Layer 2 of a small transformer language model trained on English Wikipedia (8 layers, counted from 0, width 96).
A neuron adds its activation times its output weights to the MLP's output. To switch it off is to set its activation to zero at one token and run the rest of the model.

Output weights of the MLP neurons that the questions are about. A number n stands for n times 0.0042.
n2: -8 33 7 -6 29 14 19 19 20 3 19 21 -12 -2 0 4 17 17 -21 -13 4 9 -7 -11 26 -28 45 3 -42 -7 13 8 -16 -9 14 25 19 10 17 34 16 4 -21 -1 -7 8 -10 21 -12 7 21 -10 3 4 -8 16 -14 25 30 1 18 20 -46 0 -18 4 1 -32 -5 4 -6 -20 9 8 -33 -13 30 -46 -3 -26 11 -12 12 8 -27 -22 15 -20 6 -27 -26 43 -1 -10 7 -5
n8: -1 -16 -21 6 34 6 -12 -5 -4 13 -26 10 -10 -17 24 -7 -14 -2 -5 28 -35 -23 6 -22 14 7 -16 -19 10 0 9 -33 27 -1 7 -3 36 -1 -7 4 -4 -10 -27 55 2 1 -13 10 -3 19 -21 -4 -3 1 15 1 -10 5 18 21 4 -13 4 23 -27 4 -7 8 -45 -6 1 4 15 9 -7 17 3 -58 13 -5 -29 37 19 19 -22 -41 15 14 21 -35 19 -12 17 -4 44 -33
n32: 7 -1 19 15 -11 10 -10 -27 9 -5 10 -1 5 6 -7 -8 -14 0 8 9 -5 -17 1 -8 -12 -3 5 7 -3 24 26 -4 -15 -5 -14 6 -7 4 -21 15 3 9 -8 4 19 6 -7 -4 -14 -2 8 9 17 4 2 -3 -20 -4 -1 2 1 2 5 -1 0 -12 12 11 3 -8 -8 0 -34 -5 7 7 3 -20 -6 -12 4 -95 -14 -7 -5 28 5 3 -50 20 6 -6 -1 6 -6 9
n61: 33 -24 2 -29 14 -8 3 -22 19 -12 -6 49 -13 -15 -12 -24 3 6 16 12 -45 -30 -38 -46 -11 19 16 27 3 -3 3 -35 -11 -9 -26 -4 12 29 31 36 -14 -9 35 -2 1 23 11 13 -10 -16 -2 -27 -27 17 14 32 26 21 5 24 16 -60 -31 20 -11 -22 11 7 7 -14 4 -3 -8 -18 -1 2 2 -13 -20 14 -28 15 -25 -44 16 7 8 -13 3 -7 -21 28 15 11 -11 -18
n97: -14 -4 20 4 2 18 -8 13 14 -8 -5 37 -17 13 -3 -1 -21 -5 8 -14 0 -19 -3 5 19 -16 -23 14 13 -14 18 14 -17 -3 -15 6 13 27 -25 -6 -3 14 -34 30 7 -7 3 -10 0 10 -4 4 -5 -3 23 -3 19 9 -14 -21 -6 3 -3 -11 26 -2 -5 30 40 -27 -20 -5 -18 23 -39 -25 -8 -17 8 10 4 35 -17 14 6 16 -14 -1 11 -12 -10 13 -6 -13 -15 -27
n105: 0 2 21 -22 10 3 -23 3 5 19 29 20 9 -16 19 11 39 22 -6 16 -4 -2 9 -43 -30 -25 27 -3 -26 -14 -15 23 -19 2 34 12 21 -18 -9 4 -12 -26 20 -5 -22 -9 17 -6 -7 2 32 -14 0 8 12 19 -5 -8 -18 -10 52 15 -2 38 9 1 1 10 39 -12 2 -2 16 -39 4 4 -6 12 -45 10 -10 1 -4 -15 -12 -1 37 -9 29 -18 -10 -16 -24 26 7 -25
n119: 18 1 4 -13 11 -1 0 54 36 17 12 -36 -10 6 13 30 -34 17 -15 31 30 -5 -1 -23 26 -2 -33 -8 14 11 -5 43 -6 23 -39 8 10 -15 -6 10 19 -10 -28 -30 -10 15 0 -11 -3 1 14 38 -18 1 -4 -9 24 25 -22 -4 6 4 38 43 -11 -23 -21 -10 -9 11 15 19 33 -6 -12 -26 33 -3 -2 -48 -14 -22 30 -27 6 -13 24 -26 -13 21 -5 3 11 -26 -31 -36
n123: -12 10 -4 30 -12 6 -9 -7 -37 -1 2 -34 4 -17 40 9 -28 -10 7 -20 -13 -5 35 17 -26 -20 2 14 16 2 29 15 29 23 45 -20 -2 -10 8 17 8 19 -5 6 14 14 -13 2 -6 -23 8 9 -16 -18 -11 11 6 1 12 24 -40 13 -16 -42 -15 -2 -21 -21 -44 9 4 -7 9 -17 -13 5 1 -1 8 -5 -5 -1 19 17 -16 -18 -3 11 1 -2 -19 11 28 -26 12 14
n138: -35 23 7 29 21 -22 7 9 2 -20 24 26 33 35 -9 -9 -27 -17 -2 -3 33 -27 13 -23 34 11 -11 -22 17 -10 10 -9 -5 -11 -1 13 -8 -8 -4 13 6 -4 11 13 -29 -6 38 -18 13 -9 6 11 2 -22 -19 -5 5 10 30 -18 -20 -1 4 -9 10 -6 -3 11 31 38 -25 7 29 5 -29 14 -44 3 -18 -4 -42 19 -19 13 3 2 -31 -10 -3 31 20 6 -54 17 -15 32
n157: 3 14 -4 8 1 32 8 47 26 -7 0 -10 7 -14 23 5 3 34 26 -52 -8 14 15 13 24 -15 -21 11 0 -18 44 -29 13 6 -43 6 13 -6 9 -8 22 2 13 12 -3 -3 -15 -7 25 -7 -2 -2 38 -25 -11 -23 -5 -4 10 -18 -10 -10 2 21 -38 -18 19 12 -8 10 3 32 -2 14 -9 -2 4 -6 -16 15 8 35 -28 22 -9 -1 -3 -8 10 2 12 -11 30 26 -8 8
n159: -28 9 2 6 9 -10 8 2 -15 -21 -8 32 4 -3 41 11 8 -29 -17 28 -21 2 0 -21 0 3 -7 -32 1 -15 15 1 12 -12 -17 -15 5 4 13 -27 2 -35 -7 42 -28 -8 -43 -33 26 -2 -8 -2 20 -34 1 39 1 6 28 -1 -16 -16 -43 -10 5 12 3 -2 -25 16 25 -19 -13 32 -4 -5 -16 -10 -24 -10 -8 -3 -38 1 32 -2 16 9 10 33 6 17 2 -7 0 10
n184: -1 11 -1 -5 -20 17 -3 -12 9 -4 -3 -20 -19 4 -13 -9 1 0 -12 -8 36 -7 4 3 5 18 -6 -5 1 -1 31 11 -14 -5 5 -15 -6 -2 -3 12 -3 29 -13 3 25 17 5 9 -19 6 12 6 27 0 -11 8 -3 -13 18 -35 -13 8 -5 0 1 -20 11 -4 -18 -1 -19 5 -5 -10 6 -6 -6 -11 -16 -4 -7 -88 -1 -4 -8 11 1 -7 -53 -1 -11 -8 -18 -15 10 1
n215: 12 -31 -15 -14 25 24 -5 -4 -5 9 -15 -32 -6 -3 34 -21 9 21 12 -40 -35 -10 28 8 -14 4 4 -11 -1 22 -40 14 -3 -7 -26 40 1 23 -47 -17 -28 -21 -22 26 -7 5 12 -12 -53 8 -34 9 -21 1 -7 -23 -33 -15 -9 6 -46 -16 -8 -8 11 -4 -37 -2 -11 0 -13 -5 -7 20 33 -3 29 3 -5 11 16 -44 1 -6 -14 7 3 -42 -21 -4 2 8 -1 20 8 -6
n220: 20 23 -2 -2 12 6 6 1 12 2 -2 -5 0 -14 4 6 -8 -20 -8 27 1 -5 8 6 9 8 -19 8 -11 -4 12 3 12 24 0 -11 7 -20 8 11 17 -9 19 3 -9 10 3 6 -3 -7 10 5 6 1 0 -7 -20 -6 -1 -26 3 -12 -7 -15 9 15 14 -10 21 -16 3 -30 -2 -17 0 -9 1 -14 -17 4 2 54 10 16 23 -2 -3 -15 -4 -14 28 6 7 12 3 5
n221: 4 17 -12 17 4 0 24 -3 -11 -9 -3 28 -10 -25 -4 10 -32 -12 14 -15 -10 -6 2 12 19 -1 2 2 10 8 -8 2 -6 -3 11 6 -25 9 -18 -19 -3 7 -8 23 16 4 25 4 -9 -11 21 -3 10 11 -23 16 -2 25 -6 -52 -4 -2 13 -6 -22 6 16 -1 28 -21 2 -6 22 1 -3 20 -3 5 -30 -14 -21 -73 7 -10 3 -15 7 1 -35 -6 24 -7 -27 8 -4 11
n236: 17 12 -12 17 23 16 -4 -3 -31 -13 38 -8 14 -15 22 9 6 21 1 25 7 -19 -15 -13 -4 -18 17 -17 -6 -10 10 -22 -22 -10 30 -16 17 9 41 -12 40 4 21 -19 -26 12 58 3 5 -21 3 9 -33 4 0 19 -26 4 10 2 -12 -16 1 40 8 2 -14 17 -20 0 -21 8 -4 35 12 6 -8 -2 5 -33 -32 -24 -7 1 12 13 1 -7 -5 -19 -6 5 10 -22 29 27

Each question names a token from some text and the token that comes next. It shows the activations a of the neurons there, in the order above. A number n stands for n times 0.075.

Then comes g, the gradient of the next token's log-probability with respect to the MLP's output, scaled to length 1. A neuron's effect is roughly proportional to its activation times (output weights . g). A number n stands for n times 0.0047.

"ar", then "en "
a: 42 23 -2 0 -1 3 -5 1 6 -1 74 0 -2 -2 2 2
g: -6 9 41 15 40 -23 9 -37 -15 -7 20 3 13 -7 7 10 -35 -44 -27 -21 44 3 -42 -16 -11 17 -5 -6 31 21 -10 6 12 54 -32 -13 -18 -17 6 -2 16 4 -7 -12 27 -23 -27 -17 18 6 9 25 28 0 -20 22 12 38 -4 0 -27 9 -35 -29 14 11 -30 28 -11 48 4 24 -30 4 3 2 13 -31 14 9 16 -3 21 36 -13 -25 -22 7 -37 -1 0 0 28 26 3 1
Which neuron, switched off, lowers the next token's probability most? n159

"; ", then "th"
a: 4 -1 12 14 -4 1 1 -1 -1 7 2 18 2 -60 47 3
g: -9 17 -5 -8 28 -7 13 1 -14 -30 -12 8 -6 -17 -50 22 45 24 2 20 -3 -38 -27 43 -7 -37 -16 -19 -23 -3 8 -49 17 -10 -7 13 -27 -29 -21 -9 0 17 22 -17 19 33 9 0 7 -22 31 -2 0 -17 32 3 -20 -29 -16 19 8 15 21 -25 0 -56 46 18 22 2 10 -8 31 40 -16 7 -44 0 9 6 -14 3 30 -3 5 -16 2 -23 15 -32 11 -8 -12 -12 25 -17
Which neuron, switched off, lowers the next token's probability most? n221

"p", then "p"
a: -3 2 -2 -2 -2 0 0 -1 -21 0 0 -3 0 -27 3 -4
g: 11 -15 20 -10 -26 16 -61 42 7 12 2 40 17 -32 32 6 -25 7 16 5 42 -38 -22 -39 22 -53 -11 15 -8 9 -19 13 8 5 -32 16 -20 -7 13 8 -25 4 -45 -11 10 9 -29 -9 26 -14 -14 19 40 28 20 -10 -22 -38 -21 -15 -2 -2 -15 7 -24 26 -21 -16 0 -10 -4 -10 -25 12 -23 -11 4 -15 12 5 -34 1 31 -11 18 18 32 -27 -25 -14 -6 11 -1 -24 12 4
Which neuron, switched off, lowers the next token's probability most? n138

"ic", then "ations "
a: -1 1 -5 2 27 0 0 -4 29 -1 5 -1 0 -19 -2 -57
g: 1 -12 45 12 35 24 11 -12 11 53 5 33 -38 -36 16 11 21 13 -37 23 -34 -9 21 -29 40 0 3 4 -11 2 -5 -27 -4 13 38 50 1 35 -12 5 1 -14 10 -6 -2 -1 -31 17 -2 -43 -21 6 -9 3 -18 -19 -38 -5 -5 -13 18 -14 19 8 26 0 -25 -5 -18 -18 10 -32 -5 -1 -37 -11 -8 -36 1 33 5 5 -23 2 -11 -21 -52 11 -9 -20 -15 21 11 -23 -3 19
Which neuron, switched off, raises the next token's probability most? n236

"D", then "er "
a: 2 -2 0 16 2 0 -7 -3 -1 -4 2 -5 3 -47 0 0
g: 29 4 -38 16 0 -4 9 -29 -26 14 25 -20 22 13 34 -13 3 -15 39 -50 -13 -48 16 -40 11 -18 28 7 12 11 -5 11 10 37 17 -22 10 8 -2 7 16 12 20 -23 -11 31 -10 26 -6 -14 52 -8 -12 0 -3 31 -17 7 -32 -32 19 -51 -18 -7 -7 0 11 10 -4 -57 5 -9 12 32 7 15 1 -28 -5 -21 -50 2 1 6 -19 1 -25 -5 19 -34 21 -20 -4 -4 7 0
Which neuron, switched off, lowers the next token's probability most? n61

"an", then "k "
a: 37 0 0 4 -3 1 9 3 0 0 1 30 -1 -8 1 -3
g: 0 4 -17 -29 -12 26 1 2 16 -20 -6 14 -48 -8 0 -18 37 48 -6 -11 -31 3 0 8 8 -16 7 -22 -23 -12 10 -13 16 -8 25 32 34 -30 4 -32 26 -33 24 11 -17 2 7 14 6 33 6 -1 -22 -39 2 -33 3 -59 3 -10 31 23 31 40 -32 7 8 -35 5 29 -10 -12 -3 7 -18 19 -26 -10 -4 -3 -26 0 -48 -28 -27 -5 24 4 22 -6 -25 -10 -37 -21 -7 1
Which neuron, switched off, lowers the next token's probability most? n2

"ed ", then "by "
a: 0 1 10 2 -5 0 0 1 1 2 -1 7 3 -70 -1 1
g: 38 28 12 -25 -12 -3 -40 6 -22 22 16 44 -4 13 2 -11 -19 -2 -21 3 9 47 -9 -8 -21 14 4 13 1 -15 -24 6 -11 -29 3 -16 11 -13 9 -37 32 11 -32 -14 -5 32 15 -14 23 -20 -13 -47 18 29 -26 -11 31 2 -6 17 21 -16 -9 -5 -18 -20 -31 12 -48 -30 22 -7 46 11 3 -5 -23 -37 21 55 32 17 23 -2 -31 -27 -1 -15 4 13 5 -1 16 -14 -18 2
Which neuron, switched off, raises the next token's probability most? n32

"n", then "ell "
a: -1 3 5 4 -1 5 -1 -3 -3 0 6 9 4 -2 0 0
g: -10 -9 -22 -2 -20 -23 -20 -20 -15 33 -52 9 26 -7 36 23 19 -21 12 -18 3 30 24 -11 15 35 18 -1 33 -20 3 9 49 -26 -18 33 -26 -8 -7 2 2 7 -2 7 8 -13 -33 31 23 30 20 26 44 -7 18 35 -2 -23 8 7 18 -30 -12 -17 13 -39 -35 -8 -24 25 10 -25 12 -24 15 0 25 1 -1 -39 -1 -11 -9 8 16 -11 15 -46 -18 -7 -8 3 36 19 -16 -26
Which neuron, switched off, lowers the next token's probability most? n159

"g", then "an "
a: 1 5 0 -1 0 3 24 0 6 -1 -1 9 2 -12 2 28
g: -4 19 18 -8 -22 -19 -31 -10 -8 22 -19 -49 -3 0 -22 -16 0 9 -15 -24 17 -1 35 13 10 -4 1 21 18 -13 8 0 -10 -22 -35 -4 16 -60 -38 6 -9 9 18 64 38 -29 29 8 17 -1 -8 29 15 11 -4 5 8 16 -37 26 18 -15 27 -3 18 30 -6 -6 38 15 -8 -46 0 -30 -14 -11 9 -35 3 17 -8 -13 23 31 -28 11 19 -20 -8 15 -40 27 1 12 4 -21
Which neuron, switched off, raises the next token's probability most? n236

"rec", then "ord"
a: 0 -1 0 -12 -3 2 -1 0 2 -1 2 0 4 -26 3 1
g: 18 6 -9 -14 -5 -5 12 35 -44 23 42 21 16 -16 -16 14 37 23 2 4 20 27 26 -28 -11 29 10 -38 -21 -26 -4 -6 -15 -6 40 -54 -42 16 -16 9 -4 -19 8 13 8 23 -7 -9 21 34 9 -23 16 -16 17 30 -10 21 -18 -4 -7 -20 6 -10 19 -12 -7 -7 16 -13 -13 40 38 23 25 -13 -13 -9 26 36 -7 6 -41 -23 3 1 7 -23 7 -59 -20 -11 -4 -30 -4 -8
Which neuron, switched off, lowers the next token's probability most? n220

", ", then "and "
a: 0 -1 10 -12 0 -12 1 0 2 23 -2 15 6 -58 15 1
g: 12 19 25 -26 -20 11 20 -18 -12 29 4 29 28 -12 0 22 -16 -7 -36 -8 15 26 4 2 -19 24 17 19 -6 -11 -13 10 8 -12 12 -41 3 -9 30 17 -47 -28 -25 -8 -2 27 -19 -28 -9 8 9 -27 20 48 -17 2 41 -12 -2 33 1 -53 12 12 3 0 4 12 -58 16 38 -15 -8 -10 -47 -8 7 -15 15 4 22 14 16 25 -22 -12 35 42 0 5 -8 -6 0 -35 6 24
Which neuron, switched off, lowers the next token's probability most? n220

"i", then "ber"
a: -1 0 4 -1 -27 2 0 -1 -5 0 -1 21 -2 -15 2 2
g: -3 -37 25 19 12 18 10 41 -16 28 5 -7 43 2 34 17 -12 -16 4 3 -15 -19 51 -15 22 -8 9 -3 22 -3 4 33 3 -9 3 -4 -45 25 9 -40 -13 -11 2 -12 -5 -2 19 11 32 5 10 -4 -1 18 -6 -29 15 -6 5 -11 8 16 1 -6 6 0 -41 21 12 -22 -8 -39 1 4 46 -14 10 53 54 47 11 -1 43 20 23 -18 -13 38 2 -15 6 11 -34 9 9 18
Which neuron, switched off, raises the next token's probability most? n184

"er", then "n"
a: 0 2 8 72 -7 -3 -2 5 3 11 1 19 0 -6 0 -4
g: 54 -6 36 1 -3 -24 1 5 4 12 -14 -14 -42 25 15 -14 19 -15 -32 9 2 23 10 8 37 7 -5 18 -23 20 -23 -12 0 3 -13 23 -20 -26 31 -12 -9 -43 -14 11 13 -5 27 -11 11 -4 2 0 -34 -16 -15 -28 -19 -9 -20 50 5 -6 24 -12 36 -2 6 21 -2 -2 19 7 8 -44 35 -21 6 -9 9 58 -14 -22 18 6 30 26 5 -15 -12 -23 32 12 54 11 -34 0
Which neuron, switched off, lowers the next token's probability most? n61

"n", then "ew"
a: -1 4 -4 -2 0 1 -2 -3 0 -3 -2 -1 5 -23 0 -2
g: 4 9 37 -13 -9 -28 12 -16 19 30 14 -16 -52 25 22 15 13 -2 -11 32 40 -24 -23 -12 41 -23 -10 9 1 50 5 7 23 -7 -13 -22 28 34 8 -41 -16 -27 6 4 16 -17 -9 7 17 28 21 2 6 68 33 10 -11 -10 14 -12 -15 -20 17 -31 10 -22 34 6 20 9 4 8 21 -9 24 18 10 -15 10 1 -4 14 11 31 23 -32 -14 5 6 26 21 -16 -30 -39 -7 11
Which neuron, switched off, raises the next token's probability most? n220

"9 ", then "rec"
a: 2 -1 9 3 2 -2 1 -2 -1 -4 -5 12 4 -55 -2 2
g: 21 -22 -62 29 -20 12 13 -18 -10 9 2 -20 4 52 -44 28 24 7 -9 -46 38 22 15 5 -9 -22 36 8 -35 18 -2 -6 6 19 -3 6 -9 -7 3 40 10 16 -33 7 -12 28 -26 18 -5 43 5 18 -35 -1 -19 -6 -17 10 16 -14 -8 24 5 26 -18 -55 4 11 -11 26 -11 13 10 21 9 20 21 27 -10 -3 3 3 16 17 31 18 -1 -12 4 -5 -27 -2 25 -14 32 29
Which neuron, switched off, lowers the next token's probability most? n220

"l", then "ater "
a: -3 3 4 0 -3 -12 1 -1 0 0 -3 -19 1 -37 0 -7
g: 13 -48 18 13 -29 -12 -12 -32 -51 -25 -35 -6 15 34 -4 -26 35 -4 13 -10 -51 1 13 27 35 -22 -19 3 -17 36 -29 -11 4 -16 32 21 20 17 -13 -17 -22 -26 -3 21 -5 1 -10 -7 -24 8 23 25 -22 -19 19 14 -35 4 -1 -13 16 50 8 -17 3 -2 8 12 17 -14 -3 -20 0 15 4 -3 11 -14 -7 -1 -3 4 3 -4 -28 -10 40 12 -18 -55 0 -30 -13 47 11 21
Which neuron, switched off, raises the next token's probability most? n105

"a", then ". "
a: 2 -2 -7 -5 -2 2 8 7 -4 0 -2 3 -75 -36 1 -12
g: 3 4 21 -8 -24 -13 36 4 28 -22 10 -17 -5 10 -22 -24 15 27 7 -10 -47 16 1 22 -40 28 5 -45 -13 9 19 1 -2 25 -14 18 -21 -2 -24 -9 -19 6 36 -33 -3 -33 -3 -32 -1 14 -1 -24 5 12 -12 16 -3 2 -4 54 -10 -12 28 32 16 -19 -2 21 13 -11 14 -14 8 -7 -13 1 -10 44 32 23 8 -29 -40 25 -14 27 3 -12 -20 0 -5 -32 -18 4 58 -48
Which neuron, switched off, raises the next token's probability most? n215

"and ", then "was "
a: 0 2 8 -2 -2 -2 3 4 -3 13 -1 12 -13 -30 -1 1
g: 17 35 17 -10 24 -19 11 -24 -32 -5 4 25 38 -22 -16 39 -47 -10 -31 14 -16 16 11 15 20 -12 -31 -16 -6 6 -6 -29 -31 21 29 24 -7 -4 20 15 8 13 16 -13 36 -40 34 -4 -13 2 5 33 50 -17 9 6 -13 7 -35 -16 -1 -13 10 -28 -2 26 16 -24 -26 2 22 3 18 -30 13 18 22 -28 22 -1 9 9 16 26 -23 -13 14 54 -6 -1 25 32 -20 20 21 -18
Which neuron, switched off, lowers the next token's probability most? n215

"on", then "s "
a: -1 9 28 -4 -1 -5 0 0 -1 -4 4 52 4 -24 0 0
g: 5 -8 1 7 25 31 -28 20 -52 4 -3 -43 30 20 17 32 -27 2 22 -15 -18 -17 2 -4 -21 -69 13 -23 37 25 -5 10 7 2 3 22 9 15 32 24 14 -9 20 19 4 -18 39 -25 -1 -20 -25 -36 18 17 20 48 22 10 -15 0 13 10 -1 11 -12 8 22 -12 29 5 -6 -30 -3 -21 13 24 4 23 2 -42 9 29 -3 -45 17 5 1 12 7 10 -3 -1 -16 -43 20 -8
Which neuron, switched off, raises the next token's probability most? n184

"ep", then "tion"
a: -2 -8 9 2 -11 -2 -9 6 21 2 4 30 0 -26 1 -9
g: 56 -6 4 7 8 -2 -12 17 89 33 -6 4 -11 -9 2 0 41 -15 4 19 -13 8 -3 -8 0 2 0 24 29 -20 -17 -11 7 12 32 25 -25 6 33 37 -6 -34 29 -5 -21 24 -9 31 -25 20 -1 -20 26 13 -33 -20 -30 20 32 5 10 4 2 -6 -13 -32 -8 -39 -3 12 29 3 -12 -8 -7 24 3 -44 -16 14 3 -7 23 -1 21 15 6 -3 -8 32 -23 -10 -37 12 -10 26
Which neuron, switched off, lowers the next token's probability most? n97

", ", then "his "
a: 0 -1 12 -15 -1 -4 1 -1 3 41 -3 17 5 -58 11 1
g: -15 6 -37 -9 10 -23 -13 -18 -10 -17 -21 8 2 -4 -35 -1 -1 37 52 -22 6 9 -9 -1 -5 -7 -11 32 5 -3 -6 17 1 -34 -11 13 21 2 -2 8 -2 9 13 1 -21 30 8 -48 -12 28 18 -2 -3 -2 17 15 21 -10 -49 -11 22 35 46 -8 -25 10 31 -10 26 -4 -47 -14 -18 14 -9 40 20 16 4 32 -29 1 -37 -15 6 13 -14 -20 8 23 -18 27 9 68 -26 17
Which neuron, switched off, raises the next token's probability most? n61

"Ad", then "am"
a: 1 1 1 3 -3 -4 -3 0 -4 3 4 24 0 -45 2 1
g: -3 -14 -3 16 10 -57 14 -38 26 5 31 23 31 6 3 28 11 -2 -9 22 -7 17 -13 7 7 19 -55 -7 -5 15 -24 -4 1 -17 7 0 14 -31 -8 26 -20 -28 -1 17 -6 -16 2 41 15 12 -24 8 -9 -16 -17 -38 8 31 -44 14 -67 9 23 -53 21 8 -18 2 -7 -8 -1 16 -14 12 -18 -27 15 -14 30 -24 -10 7 17 -3 -19 11 12 41 2 10 -18 13 35 19 -29 -14
Which neuron, switched off, raises the next token's probability most? n184

"b", then "ati"
a: 1 11 3 4 0 -6 9 -2 -15 0 2 18 -6 -16 2 -5
g: 1 -21 36 7 10 1 -13 29 -55 17 3 0 5 19 30 -14 -8 32 -49 -18 -20 -41 -10 -3 -47 5 -2 14 24 -22 -2 -14 -21 -18 4 -42 8 11 23 19 -13 -7 1 27 7 -14 30 20 -2 -3 -6 10 -11 -7 -4 43 1 -17 -5 38 27 27 -19 24 20 10 31 -6 -13 2 -15 -6 -29 -8 -33 -14 32 -34 19 30 2 25 15 12 5 -24 -46 -27 -41 2 14 29 -2 -5 -27 -6
Which neuron, switched off, lowers the next token's probability most? n8

"ach", then "ing "
a: -1 5 -29 2 -2 3 2 -3 0 -3 2 3 2 -40 0 -11
g: -5 36 7 -8 50 -2 -1 -5 35 40 -17 17 20 4 36 4 -25 23 -27 13 -7 -21 21 15 13 28 3 13 27 -14 17 -9 5 16 -18 9 -33 -6 2 55 -11 24 -11 38 -20 11 19 -7 33 -14 -8 -21 43 27 -8 2 36 -2 23 -11 11 -3 3 -14 -18 12 -3 12 -11 16 1 -30 9 7 -60 14 26 -18 36 -17 -20 18 3 6 12 -38 -10 -48 14 -4 20 16 22 13 -31 -19
Which neuron, switched off, lowers the next token's probability most? n32

"ere ", then "for "
a: 1 2 9 2 -3 0 1 0 0 -4 -3 6 5 -62 3 -1
g: -20 -4 0 -24 -25 26 -13 -13 -21 21 -11 42 8 48 -17 -41 -18 15 52 -57 -6 32 15 -13 -33 -4 -2 45 -1 -46 23 -14 -22 -18 12 -14 6 8 -13 6 -12 22 -31 -7 -6 14 -3 -15 -14 13 9 11 2 -23 14 31 -18 -8 -1 9 -22 16 43 7 -36 -1 -17 20 -38 -8 3 -16 2 20 14 -38 16 -26 2 16 39 11 5 -16 -4 4 -12 24 -1 12 -30 -9 7 -29 -13 -33
Which neuron, switched off, lowers the next token's probability most? n220

"ant ", then "20"
a: 1 -1 11 -2 -2 0 -1 1 2 -3 -1 10 5 -48 1 1
g: 18 24 -6 1 14 -31 7 27 -2 -21 -24 -28 16 4 -17 -41 -11 -37 -2 29 10 -22 -13 4 22 49 -18 -27 -20 22 -32 -25 16 38 -2 -32 -31 0 -3 26 -11 13 4 36 -11 -16 -8 2 -17 1 -11 -5 28 42 -11 12 28 -4 16 13 -3 -7 -17 -14 -7 -34 -5 -15 40 -8 -26 7 -15 7 -1 10 -11 6 -29 10 -9 -24 -8 -12 83 11 18 -24 -16 21 -18 7 -40 -15 13 -14
Which neuron, switched off, lowers the next token's probability most? n184

"ord", then "ings "
a: -2 -3 -3 1 2 1 1 18 1 1 0 0 2 -22 2 25
g: -3 15 3 12 14 5 -23 -26 11 51 -5 -25 -20 20 25 0 15 -21 -31 32 -48 8 19 12 2 -8 7 -1 36 9 -2 35 -10 17 29 40 4 -2 -22 20 -15 -49 8 -21 -9 3 4 -7 13 -62 -27 -23 54 -10 -12 20 0 -16 2 1 -8 -26 12 -14 4 8 15 15 -13 23 18 -47 -1 -35 6 9 6 17 5 11 44 -2 12 -3 27 0 -23 -16 -20 -20 5 27 14 35 1 -30
Which neuron, switched off, lowers the next token's probability most? n123

"ag", then "es "
a: 1 0 1 -1 -1 3 5 1 0 -3 0 0 -70 -12 1 -21
g: 8 -28 7 17 26 31 11 20 3 -15 23 -6 -21 -32 3 7 -11 0 34 40 28 -7 -4 8 7 -1 24 34 21 -36 0 17 11 3 12 -25 19 -31 1 77 -15 12 -16 36 -12 -14 -32 23 0 -42 -16 -2 6 5 -18 -3 -18 -11 -38 -22 5 -1 1 17 -30 -1 11 -30 2 -55 -17 -25 16 -12 -10 5 2 -37 -14 -25 -28 -10 -46 -2 12 -19 -23 -15 -9 18 23 13 -25 9 -1 -23
Which neuron, switched off, lowers the next token's probability most? n215

"u", then "ild"
a: 28 -5 0 1 -21 3 46 3 0 2 0 9 3 -16 2 -7
g: 16 46 -19 -23 15 27 -9 6 14 9 -5 -24 4 -35 -26 -10 -21 40 16 -7 -2 3 -2 2 4 9 10 -49 -57 7 28 -30 -20 7 9 71 8 15 9 4 -5 -22 -3 -44 -7 21 8 22 -15 20 13 -5 11 5 19 -4 26 12 33 31 47 -21 27 -7 5 4 -19 -3 -31 11 12 -21 20 -30 4 18 21 -14 8 -20 22 -7 -1 6 4 -11 -19 -8 -8 4 22 -21 -7 -23 -53 -28
Which neuron, switched off, lowers the next token's probability most? n119

"of ", then "Ar"
a: 1 -2 4 3 -1 -14 0 -3 1 -6 -2 12 6 -47 -1 0
g: -7 1 23 2 -3 26 -20 19 40 25 12 12 7 19 16 19 0 -25 18 50 -18 15 -6 32 21 -12 -33 7 12 14 3 -27 -12 6 -21 -36 7 19 62 9 -21 31 -1 -18 -15 33 -10 -36 10 9 -6 -10 -43 26 12 -3 -42 -18 17 -10 -38 -14 -38 35 9 11 9 3 -20 14 -2 -11 -16 22 1 -43 7 0 23 -26 14 -1 -19 9 -31 -5 15 -8 3 6 -6 16 50 -44 3 3
Which neuron, switched off, lowers the next token's probability most? n105

"sy", then "m"
a: -2 -4 7 -1 -1 -1 1 1 -1 1 -4 3 3 -94 1 -2
g: 15 -3 30 -9 7 15 -9 -10 5 13 -31 4 22 -7 -1 3 -14 9 -20 17 16 -27 10 15 -14 -65 29 36 2 -4 5 45 16 9 -6 53 -6 -6 39 -34 -34 -17 -22 -18 9 14 -35 -41 -2 -1 -22 2 -12 -7 5 15 6 0 15 -21 -8 17 -30 7 -28 5 3 -27 27 38 -12 -5 6 -13 -23 -31 0 -8 58 12 8 -18 19 19 -43 24 7 -5 26 -24 -28 24 19 32 13 -2
Which neuron, switched off, lowers the next token's probability most? n220

"tit", then "l"
a: -6 -5 6 3 -6 0 0 -1 0 1 -2 -7 1 -86 2 -1
g: -3 -16 48 16 25 14 -32 -41 -1 2 -5 49 -12 -2 12 -8 6 30 6 -18 -22 1 21 28 8 -28 36 14 0 5 -48 34 -5 -35 -9 16 9 7 5 42 -23 -18 1 16 -3 -4 -21 13 26 44 -2 23 5 -3 2 -32 2 -36 -3 5 6 17 -35 -20 -3 21 -1 -33 25 -16 37 -21 10 39 -9 -8 -6 -3 -15 2 10 22 25 -16 -18 7 -23 -33 5 -12 35 25 20 37 -3 -32
Which neuron, switched off, lowers the next token's probability most? n184

"l", then "en"
a: -1 -20 9 2 0 3 -2 2 13 -1 2 35 1 0 1 9
g: -41 8 26 15 13 16 35 -12 -34 -33 -19 1 -18 -20 -1 -13 16 -49 10 -26 -12 -13 -7 1 -26 -13 11 17 5 -1 3 20 23 -8 -10 36 -10 -11 8 -3 28 8 -58 11 13 -49 -11 -9 12 -32 -4 31 -15 15 -5 13 11 37 -8 -7 -31 26 7 1 -12 -27 -39 -8 -6 76 21 27 0 -9 13 -5 -8 9 20 20 2 2 -18 -8 10 -9 30 -26 -19 7 -14 -5 8 11 -48 18
Which neuron, switched off, lowers the next token's probability most? n8

"6", then "3 "
a: 1 -2 1 10 -3 -25 0 20 4 1 2 0 2 -38 6 3
g: 27 -3 -94 6 8 -14 32 13 9 12 4 -21 -14 -19 -17 4 2 -41 23 -34 25 2 -17 -19 -14 3 13 25 -23 -15 6 -26 22 22 -3 -26 -12 27 -20 18 -1 -29 -30 0 2 -1 15 -41 -17 -10 -11 1 22 20 -15 -30 -2 -23 12 14 -38 -4 18 -35 0 -3 -2 21 19 18 -55 6 19 -20 -3 14 5 -36 -28 11 -1 4 3 -9 19 17 -2 2 -21 -8 48 15 8 5 -3 29
Which neuron, switched off, lowers the next token's probability most? n105